Layer 9 of a small transformer language model trained on English Wikipedia (13 layers, counted from 0, width 96).
A neuron's activation on a vector x is GELU(weights . x + bias), where the dot is the dot product.

Input weights of the MLP neurons that the questions are about. A number n stands for (n - 500) times 0.0023.
n38 (bias -0.093): 487,687,446,35,332,656,623,616,850,625,324,491,487,453,649,448,407,450,677,505,435,558,470,542,341,537,717,346,521,380,396,551,430,540,633,395,416,653,426,609,563,491,483,546,809,500,537,454,565,619,332,406,331,365,705,327,533,583,265,836,686,492,625,626,331,252,372,504,582,445,354,286,560,635,428,551,449,694,762,586,172,558,343,265,357,487,633,461,614,504,448,369,706,406,469,631
n66 (bias -0.228): 655,255,825,479,258,563,763,726,602,658,433,564,574,609,536,638,551,500,199,400,505,635,490,609,349,849,168,223,864,364,622,287,385,642,440,468,290,682,664,357,314,511,230,464,453,689,907,539,230,549,254,537,199,624,680,436,384,420,527,399,473,530,551,418,541,630,223,537,80,705,862,797,322,428,547,557,217,535,329,705,505,632,388,500,408,639,705,364,333,547,373,522,786,533,445,404
n79 (bias -0.198): 600,436,645,585,623,619,549,362,535,515,485,500,776,590,378,708,581,511,424,692,559,467,527,367,313,327,479,445,361,614,376,621,366,533,374,238,641,396,767,530,541,576,512,577,540,472,481,462,649,675,570,729,790,620,639,489,492,255,704,476,443,382,412,405,652,166,436,504,624,616,353,463,405,597,609,574,330,589,649,504,460,454,279,336,841,484,317,275,366,367,536,704,377,533,508,388
n89 (bias -0.224): 413,591,453,704,602,471,525,488,559,448,249,558,496,795,626,545,684,414,377,474,623,660,452,609,483,620,278,610,536,367,483,508,620,704,395,392,412,526,587,492,572,256,364,393,288,288,367,644,776,492,532,459,444,572,669,201,331,330,268,450,412,721,504,321,617,550,363,406,578,460,584,615,729,684,375,532,390,588,558,660,334,543,521,303,712,513,803,696,588,427,595,388,273,436,710,421
n90 (bias -0.237): 596,671,596,712,392,517,226,284,651,597,277,640,517,248,530,574,470,500,604,323,621,442,487,645,198,561,426,874,357,484,596,568,693,563,331,482,364,505,238,532,360,348,692,601,319,431,665,551,579,602,508,673,468,665,706,338,388,390,504,496,500,504,492,527,700,553,657,175,780,470,491,179,595,377,861,693,426,520,500,509,430,487,364,357,601,434,353,466,735,474,530,468,519,405,301,557
n97 (bias -0.179): 126,364,464,585,421,699,335,569,777,545,185,407,533,523,546,477,410,269,495,233,523,167,345,573,604,587,521,523,635,226,416,404,475,534,438,265,460,582,723,431,562,692,202,527,675,574,738,495,124,538,689,518,568,459,801,526,478,378,374,327,395,580,638,717,287,410,504,389,518,549,718,617,726,559,450,683,376,517,420,519,650,647,430,936,500,472,472,311,387,445,565,791,546,442,259,509
n102 (bias -0.228): 762,310,450,549,396,492,504,492,492,457,550,420,649,599,701,303,621,665,412,789,584,213,555,629,717,345,414,674,539,459,468,406,431,616,455,593,160,370,745,537,421,551,464,542,353,496,481,661,521,561,317,424,808,391,496,534,339,504,508,678,467,531,477,687,586,439,306,592,341,686,172,493,452,699,477,437,324,369,702,475,593,546,532,673,554,504,627,341,659,469,408,190,425,653,579,440
n134 (bias -0.318): 217,464,519,549,616,604,496,600,562,601,395,617,488,441,282,524,457,504,308,702,624,500,508,469,561,481,258,595,570,522,335,382,744,695,447,378,388,680,524,507,438,385,753,620,568,372,565,322,654,508,332,568,513,747,558,530,412,593,536,634,615,492,650,608,268,369,504,420,496,800,578,519,313,410,531,346,474,455,427,534,451,303,460,383,145,492,545,249,488,192,351,391,549,708,797,427
n149 (bias -0.235): 457,331,410,619,477,477,409,496,309,489,447,426,394,565,446,621,405,530,375,736,589,540,454,737,210,496,388,485,534,450,308,179,496,842,400,579,353,687,414,420,633,764,562,436,562,481,530,434,512,313,606,651,685,508,693,293,575,355,700,563,636,545,339,536,683,341,493,465,500,542,297,409,423,568,618,324,371,704,500,749,390,515,367,288,508,445,508,558,480,519,480,630,298,577,626,265
n162 (bias -0.209): 439,374,415,684,520,601,369,492,434,294,438,472,722,607,361,516,410,508,637,378,672,442,385,516,163,417,561,385,535,207,431,433,592,554,488,634,448,513,492,736,508,768,633,453,396,444,733,470,530,586,359,576,559,696,488,384,488,386,290,626,698,554,589,504,606,607,523,175,591,242,414,730,588,469,484,551,595,481,577,365,451,531,557,538,711,594,669,875,312,551,718,639,389,446,341,581
n165 (bias -0.286): 650,467,171,647,405,496,454,361,627,500,536,554,405,415,655,500,697,437,343,349,689,563,306,492,386,531,567,488,380,591,272,597,692,683,500,533,611,569,219,469,526,657,297,357,746,459,437,517,535,272,588,193,596,581,594,692,397,267,649,596,428,619,484,620,662,348,716,578,453,432,513,577,512,416,492,549,478,353,667,418,617,365,446,628,424,634,344,91,538,253,421,301,409,701,453,392
n166 (bias -0.218): 470,517,288,741,547,551,526,513,709,365,496,334,283,454,446,786,401,411,373,318,521,539,750,583,339,480,698,445,212,539,474,538,606,491,465,573,235,447,317,417,650,648,530,775,357,622,500,316,722,196,537,635,585,409,448,615,598,217,722,624,426,594,533,729,479,318,593,436,416,121,522,508,618,277,313,433,423,393,637,504,384,569,530,556,644,698,626,365,578,333,547,398,481,566,553,714
n173 (bias -0.308): 441,429,548,702,550,517,618,533,676,500,476,350,325,667,390,608,605,571,649,387,599,491,577,362,555,555,630,418,508,485,500,537,460,513,538,307,192,301,400,264,333,333,483,548,574,599,453,750,633,377,480,385,190,540,312,253,484,345,375,625,453,651,643,720,447,648,409,409,374,516,415,477,586,472,682,675,460,628,651,517,173,616,630,574,295,706,542,566,648,789,263,756,395,732,543,266
n177 (bias -0.213): 413,455,619,348,646,665,420,738,630,670,627,447,470,452,615,538,387,518,425,637,489,519,504,324,527,528,443,441,645,421,602,618,528,233,389,568,343,394,515,640,488,766,695,301,559,742,386,433,552,534,409,563,634,676,369,598,385,447,323,723,120,317,338,527,335,611,436,436,489,540,220,360,686,423,463,441,484,553,599,421,602,594,323,595,562,591,439,530,595,364,477,582,529,333,605,500
n204 (bias -0.383): 572,552,701,528,547,721,316,520,519,412,290,484,650,531,395,532,339,345,524,434,425,451,523,597,718,489,316,403,688,442,571,291,586,581,544,308,352,261,793,493,488,780,543,755,547,567,354,387,496,540,554,641,500,646,569,449,508,472,417,492,625,375,375,561,577,694,699,288,489,401,355,537,625,362,473,562,470,662,452,115,528,701,484,489,182,552,464,563,645,407,322,595,539,545,709,627
n205 (bias -0.243): 449,341,745,627,773,542,759,601,576,536,419,374,500,162,313,435,392,363,556,616,445,576,632,527,760,303,375,669,540,534,649,368,349,553,315,500,370,398,667,474,730,579,625,500,325,288,513,260,544,391,437,624,427,464,734,535,469,318,435,645,405,225,487,452,509,339,531,246,882,630,585,517,486,455,967,609,401,699,247,524,547,754,579,291,329,397,424,711,528,705,593,544,285,534,452,757
n216 (bias -0.295): 529,656,434,445,468,446,511,514,719,406,591,305,370,571,461,656,475,576,622,504,650,378,369,267,382,561,642,400,580,573,562,401,414,455,389,278,523,429,352,396,761,519,478,573,636,436,589,374,673,533,524,425,515,700,596,604,586,485,511,475,301,400,331,466,595,467,503,310,647,535,544,308,629,535,342,369,435,524,558,749,172,476,685,402,556,639,386,518,573,542,583,779,492,272,507,435
n225 (bias -0.260): 532,575,556,623,333,629,571,360,319,858,315,426,488,608,773,543,348,377,344,459,574,524,646,752,596,460,430,566,330,576,649,420,521,722,464,547,454,581,543,518,524,781,234,632,426,438,511,587,408,703,652,535,533,439,476,376,470,201,390,701,564,579,541,565,492,664,221,488,437,417,588,642,500,477,511,581,245,621,382,697,303,718,370,511,485,460,568,450,532,423,543,443,245,423,573,618
n232 (bias -0.062): 586,547,500,464,336,614,758,670,583,638,479,400,597,637,422,507,423,534,496,511,507,489,612,486,438,470,314,348,517,355,683,574,403,541,617,514,343,511,389,523,378,455,697,466,596,649,510,598,500,467,559,567,553,643,695,517,527,406,252,309,676,418,551,340,220,453,571,610,443,500,778,600,504,716,510,560,469,229,341,324,507,428,313,477,354,565,292,656,304,514,414,552,599,585,493,367
n265 (bias -0.086): 408,436,301,432,626,454,482,371,348,365,531,454,345,531,562,528,210,413,546,467,503,669,318,476,400,583,563,524,486,406,609,228,428,591,644,411,206,621,373,575,406,526,493,632,531,472,537,348,433,615,578,441,611,599,587,435,517,319,673,390,529,537,480,628,562,504,326,605,583,769,647,526,343,517,675,538,725,556,621,279,745,466,496,500,408,564,428,476,411,290,405,658,558,431,620,444
n278 (bias -0.214): 308,484,576,690,452,452,427,567,397,508,569,213,648,461,618,424,577,489,262,371,650,406,531,508,325,414,446,378,631,526,548,293,608,533,537,327,321,475,249,478,479,416,651,688,524,433,436,479,267,610,322,405,521,516,369,474,412,460,448,556,590,481,569,508,718,549,591,666,391,785,406,619,520,527,589,547,360,786,163,342,532,653,276,452,577,440,857,650,666,469,496,446,856,570,384,580
n283 (bias -0.232): 532,649,603,495,169,572,678,420,712,539,409,288,590,425,699,423,417,483,307,284,536,698,47,500,321,521,500,651,491,421,374,755,573,458,326,264,543,327,401,980,481,396,554,634,674,589,500,576,667,482,378,585,448,701,329,416,341,505,559,523,564,427,487,691,579,564,547,706,398,509,353,630,709,579,561,279,519,647,455,674,641,603,617,374,509,468,303,504,541,293,257,190,426,690,584,338
n287 (bias -0.209): 770,354,602,239,662,704,550,647,677,476,579,461,468,691,337,666,322,305,525,408,367,381,583,348,378,537,551,503,603,604,613,611,573,482,399,575,553,529,465,316,460,597,387,452,371,528,466,466,846,410,582,402,333,620,485,631,402,329,287,518,410,561,253,595,424,486,403,535,630,661,688,507,532,428,486,431,462,299,425,589,454,524,528,381,493,507,565,549,475,472,334,574,469,537,617,489
n303 (bias -0.201): 932,543,355,539,454,473,508,654,407,526,343,558,643,591,511,589,376,164,535,399,542,540,436,322,472,351,656,565,594,429,461,265,303,428,623,520,450,573,446,630,632,435,775,534,527,588,603,455,574,449,538,393,643,511,500,525,470,636,554,445,623,234,459,584,553,401,654,589,485,361,563,334,588,549,655,340,236,482,621,670,426,459,387,369,534,813,247,554,496,390,310,464,637,692,500,640
n318 (bias -0.302): 491,273,357,470,483,857,621,618,525,508,343,504,530,672,752,90,529,476,419,429,437,448,433,500,561,504,508,517,413,590,517,341,675,772,639,401,450,500,355,334,676,604,700,512,449,606,310,703,704,417,636,399,563,537,592,480,626,320,355,770,648,471,525,593,458,191,484,330,613,451,387,520,323,177,329,496,464,373,728,455,616,827,389,344,554,698,426,648,409,492,521,309,556,487,633,325
n379 (bias -0.298): 697,337,598,422,555,695,535,411,508,594,381,346,504,383,349,662,628,699,589,727,327,422,638,421,622,544,386,815,595,336,419,575,546,553,530,526,431,283,670,361,557,657,466,500,395,492,654,522,287,361,512,340,267,678,614,429,394,436,162,307,574,439,447,531,421,318,605,297,580,484,357,456,821,628,330,617,382,727,620,161,779,484,701,340,620,543,348,534,595,346,334,696,458,518,372,586

Each question shows a token from some text and the vector x that enters the MLP there. A number n stands for (n - 500) times 0.012.

"y ": 559,575,423,594,497,519,490,540,461,481,537,497,538,580,551,392,411,479,504,610,369,595,545,413,532,645,520,569,359,559,327,610,242,421,444,487,445,781,445,548,358,388,435,337,542,538,458,509,506,627,482,518,579,422,480,458,479,523,588,336,544,512,450,560,553,518,535,589,645,409,503,486,406,566,459,508,575,517,419,425,471,435,533,573,390,477,391,582,533,545,639,458,547,505,529,461
Which three neurons fire most, strongest first? n265, n232, n303

"or": 431,354,510,381,520,454,375,401,350,627,397,514,512,643,500,492,616,420,558,481,289,446,466,734,536,407,430,647,80,636,458,478,428,626,693,649,668,553,309,575,538,356,445,665,511,651,405,286,547,654,497,681,425,578,348,548,678,439,592,471,357,659,478,365,528,691,608,729,414,494,446,653,445,680,577,475,521,214,453,305,349,387,591,457,507,571,609,588,520,593,463,577,394,482,444,547
Which of these neurons fires most? n225

"il": 329,361,368,187,638,462,367,654,487,505,511,449,513,622,599,562,610,513,530,542,349,459,766,581,547,461,438,540,323,786,338,450,426,414,578,643,652,544,424,486,536,351,474,326,298,482,460,534,689,539,561,637,636,441,284,623,536,627,608,543,451,433,187,471,423,720,445,581,567,597,561,373,337,584,476,477,559,170,377,469,383,632,569,603,473,636,545,615,630,474,381,404,514,593,585,611
The two highest activations, in order: n287, n102

"publ": 351,493,394,388,529,489,431,422,270,431,333,452,865,672,566,397,488,554,567,438,299,503,533,523,583,504,472,361,379,313,340,461,568,586,579,477,606,607,427,430,401,542,674,402,574,665,519,456,475,383,496,499,604,361,416,557,440,510,706,469,605,526,594,572,440,884,527,493,557,398,343,366,459,485,531,436,578,465,609,396,345,489,754,491,265,407,582,579,625,566,543,442,630,340,656,550
The most active neuron and its activation: n204, at about 6.3

"as ": 366,460,352,453,572,402,494,440,406,577,529,485,487,515,473,339,575,472,573,521,415,355,540,490,528,408,411,502,385,378,349,578,313,742,454,536,658,674,549,584,435,194,468,478,509,428,513,546,566,477,578,492,462,556,443,422,498,607,658,490,589,504,663,371,509,497,544,485,449,495,620,451,474,510,678,383,620,553,413,385,484,434,605,576,479,404,441,537,580,459,657,356,790,494,680,546
The two highest activations, in order: n134, n265

"e": 588,461,298,543,482,453,499,502,394,595,490,517,610,606,397,515,692,646,807,527,325,643,474,551,592,549,538,387,307,415,343,636,528,435,582,575,372,572,465,474,488,305,747,355,463,627,194,482,371,739,389,560,483,462,500,441,688,354,467,217,432,561,398,675,554,399,633,390,606,351,315,434,372,598,532,513,628,702,416,496,624,550,515,578,457,454,533,509,343,591,600,572,387,416,529,460
Which three neurons fire most, strongest first? n162, n379, n173

"con": 410,633,264,523,608,509,408,510,235,472,464,472,582,601,385,634,551,730,409,611,377,445,506,581,526,503,334,547,357,546,449,651,427,605,623,602,666,496,543,393,522,477,440,475,497,442,585,564,439,429,472,434,258,362,434,504,420,604,630,449,371,951,491,364,556,758,174,472,566,671,396,353,479,479,492,445,436,516,387,506,580,662,616,585,514,434,272,693,628,426,566,533,619,445,535,439
Which of these neurons fires most? n89

"er": 449,560,409,520,540,387,278,573,425,554,435,491,702,648,501,551,459,718,557,636,482,556,587,506,725,586,378,517,318,462,261,555,398,545,778,649,452,437,199,557,618,382,505,375,406,587,585,442,413,780,549,507,335,413,509,505,573,582,591,457,508,600,259,585,359,532,593,457,687,493,343,478,301,576,598,628,513,314,316,354,577,366,569,391,575,415,384,323,631,527,518,559,495,528,673,484
The most active neuron and its activation: n90, at about 2.7

")": 370,488,438,552,481,553,551,619,538,490,462,557,601,734,511,450,558,480,540,480,515,575,510,461,547,635,480,449,378,408,362,688,311,363,387,348,680,637,382,422,588,505,666,472,408,603,271,439,404,544,529,389,343,512,524,487,700,515,514,377,543,654,422,620,582,472,571,551,513,380,347,485,453,586,633,452,567,372,276,405,542,405,855,481,540,389,519,574,453,575,696,545,510,340,511,302
Which of these neurons fires most? n216

"the ": 431,390,509,587,512,355,471,522,468,461,438,514,542,552,549,483,414,470,514,435,469,542,474,483,453,584,490,491,483,537,398,622,255,562,585,561,433,792,439,538,290,444,493,521,550,491,466,356,510,577,506,460,424,472,517,535,507,491,537,426,544,460,496,616,479,568,388,545,568,511,487,469,445,582,528,484,473,532,480,449,522,491,499,567,521,557,453,545,500,533,560,551,724,384,560,477
The two highest activations, in order: n265, n66

"5": 521,755,490,551,475,539,594,665,456,380,508,495,527,726,650,327,547,501,476,572,546,610,543,524,469,447,496,456,501,666,327,507,423,452,558,545,744,551,308,371,564,455,545,334,386,725,315,369,195,612,534,517,373,421,272,380,663,359,515,436,522,552,484,496,318,580,639,540,604,511,445,485,542,432,445,498,605,391,498,381,643,694,702,625,494,304,307,469,599,433,406,464,691,306,555,394
Which three neurons fire most, strongest first? n318, n177, n232

"ame ": 346,500,351,538,621,551,409,628,353,707,484,529,565,526,586,261,635,497,410,543,379,453,603,643,555,566,678,357,335,486,363,625,272,518,562,513,707,630,438,419,539,537,446,498,641,474,504,420,642,635,413,664,496,373,331,516,528,383,597,473,508,502,332,399,484,481,360,577,450,627,571,718,575,551,591,304,594,611,427,402,514,435,461,570,482,363,401,567,546,489,658,331,516,391,444,498
The most active neuron and its activation: n225, at about 3.5

"Gre": 517,443,327,435,631,548,269,257,338,672,408,493,728,615,371,448,299,450,486,450,495,519,520,495,528,431,495,438,361,394,452,697,520,552,436,458,731,645,247,576,540,319,447,513,493,629,512,335,340,449,453,589,470,413,454,390,750,723,416,412,789,463,396,429,424,585,430,549,627,523,603,442,541,514,411,537,598,527,542,370,287,491,715,729,503,435,401,592,487,476,731,496,528,484,572,626
The most active neuron and its activation: n162, at about 5.8

"ver": 345,411,365,488,602,460,381,523,400,715,442,528,678,608,406,434,565,394,240,518,302,678,552,394,609,443,467,408,229,540,475,438,421,537,708,519,760,569,471,620,562,458,368,404,367,586,535,417,399,527,643,504,488,382,332,588,576,761,701,391,663,629,519,666,403,656,353,454,520,458,384,308,280,608,677,394,534,653,401,486,360,610,685,466,454,499,450,505,536,492,696,297,556,441,580,630
Which three neurons fire most, strongest first? n225, n303, n134

"Af": 333,572,294,439,497,489,241,593,302,610,458,443,614,434,524,508,510,489,455,333,529,514,602,585,632,469,396,676,305,479,463,655,592,710,394,719,719,670,520,584,564,353,571,532,516,561,602,407,437,466,298,379,374,506,235,586,490,621,380,360,298,541,370,483,480,547,543,697,546,624,360,491,335,659,409,540,544,495,419,580,356,489,692,532,493,376,366,445,494,488,523,551,580,432,593,550
Which of these neurons fires most? n134

"V": 291,335,498,301,434,530,460,317,365,455,444,621,640,534,385,601,550,418,613,364,352,458,406,443,486,532,775,553,529,600,389,636,517,382,472,666,738,544,325,498,394,586,444,509,632,482,489,419,291,463,482,662,431,431,337,361,768,564,590,600,556,505,642,527,405,612,472,503,475,521,331,531,592,561,481,262,639,488,579,579,337,468,551,535,576,509,308,490,284,657,680,399,697,645,546,558
Which three neurons fire most, strongest first? n38, n162, n283

"seas": 478,679,447,534,460,442,139,702,185,461,515,323,554,573,493,324,601,525,606,393,472,484,706,697,422,452,409,730,419,595,288,539,452,492,545,434,657,534,383,287,475,567,461,332,342,713,468,598,488,545,472,619,556,361,445,685,468,466,548,704,842,350,424,522,426,609,520,566,567,479,413,572,483,502,546,296,537,509,331,488,376,532,706,374,534,439,529,536,413,597,625,652,456,427,677,531
Which of these neurons fires most? n149

"in ": 528,584,443,546,565,556,528,579,395,465,535,570,296,610,626,392,541,584,249,634,545,287,488,550,450,662,417,475,383,482,372,583,384,380,599,530,705,687,395,410,440,421,354,571,619,383,522,479,410,650,450,574,411,422,381,377,510,393,636,645,702,639,290,480,312,551,422,716,623,424,461,552,357,582,555,435,520,384,374,528,455,425,719,605,497,331,455,423,534,710,603,591,564,375,487,438
The two highest activations, in order: n225, n149

"tion ": 454,600,468,701,483,487,466,634,531,535,485,432,645,603,552,268,439,527,427,584,280,513,426,653,528,443,470,504,422,395,276,581,266,438,585,560,497,635,477,469,411,501,400,275,560,705,407,595,274,701,511,697,434,441,565,437,461,632,432,354,360,554,500,583,583,592,667,548,636,351,490,499,312,517,438,526,583,507,420,538,497,510,613,559,424,404,420,561,559,610,626,392,482,505,524,600
Which of these neurons fires most? n97

"at": 184,496,392,394,536,475,232,654,348,473,592,460,547,613,563,451,617,532,603,687,632,583,640,690,583,567,364,630,302,748,309,753,532,441,502,523,610,513,616,564,469,463,631,283,513,575,636,295,351,511,430,479,349,453,299,242,586,720,424,374,448,439,452,634,697,479,519,566,524,505,575,445,538,407,562,316,512,687,290,319,518,540,623,545,406,413,464,511,388,512,528,592,447,418,572,552
Which of these neurons fires most? n134

"C": 675,431,631,322,694,498,436,470,336,511,602,510,578,559,427,474,489,385,556,423,380,564,333,559,469,411,543,517,348,602,495,666,406,428,330,536,580,532,417,321,555,324,277,444,670,436,401,432,445,559,299,859,360,372,375,417,680,510,503,525,575,549,662,480,479,737,447,460,543,451,399,590,404,625,505,320,643,443,532,524,495,590,651,557,520,539,355,552,557,524,593,615,754,368,529,489
The most active neuron and its activation: n287, at about 0.59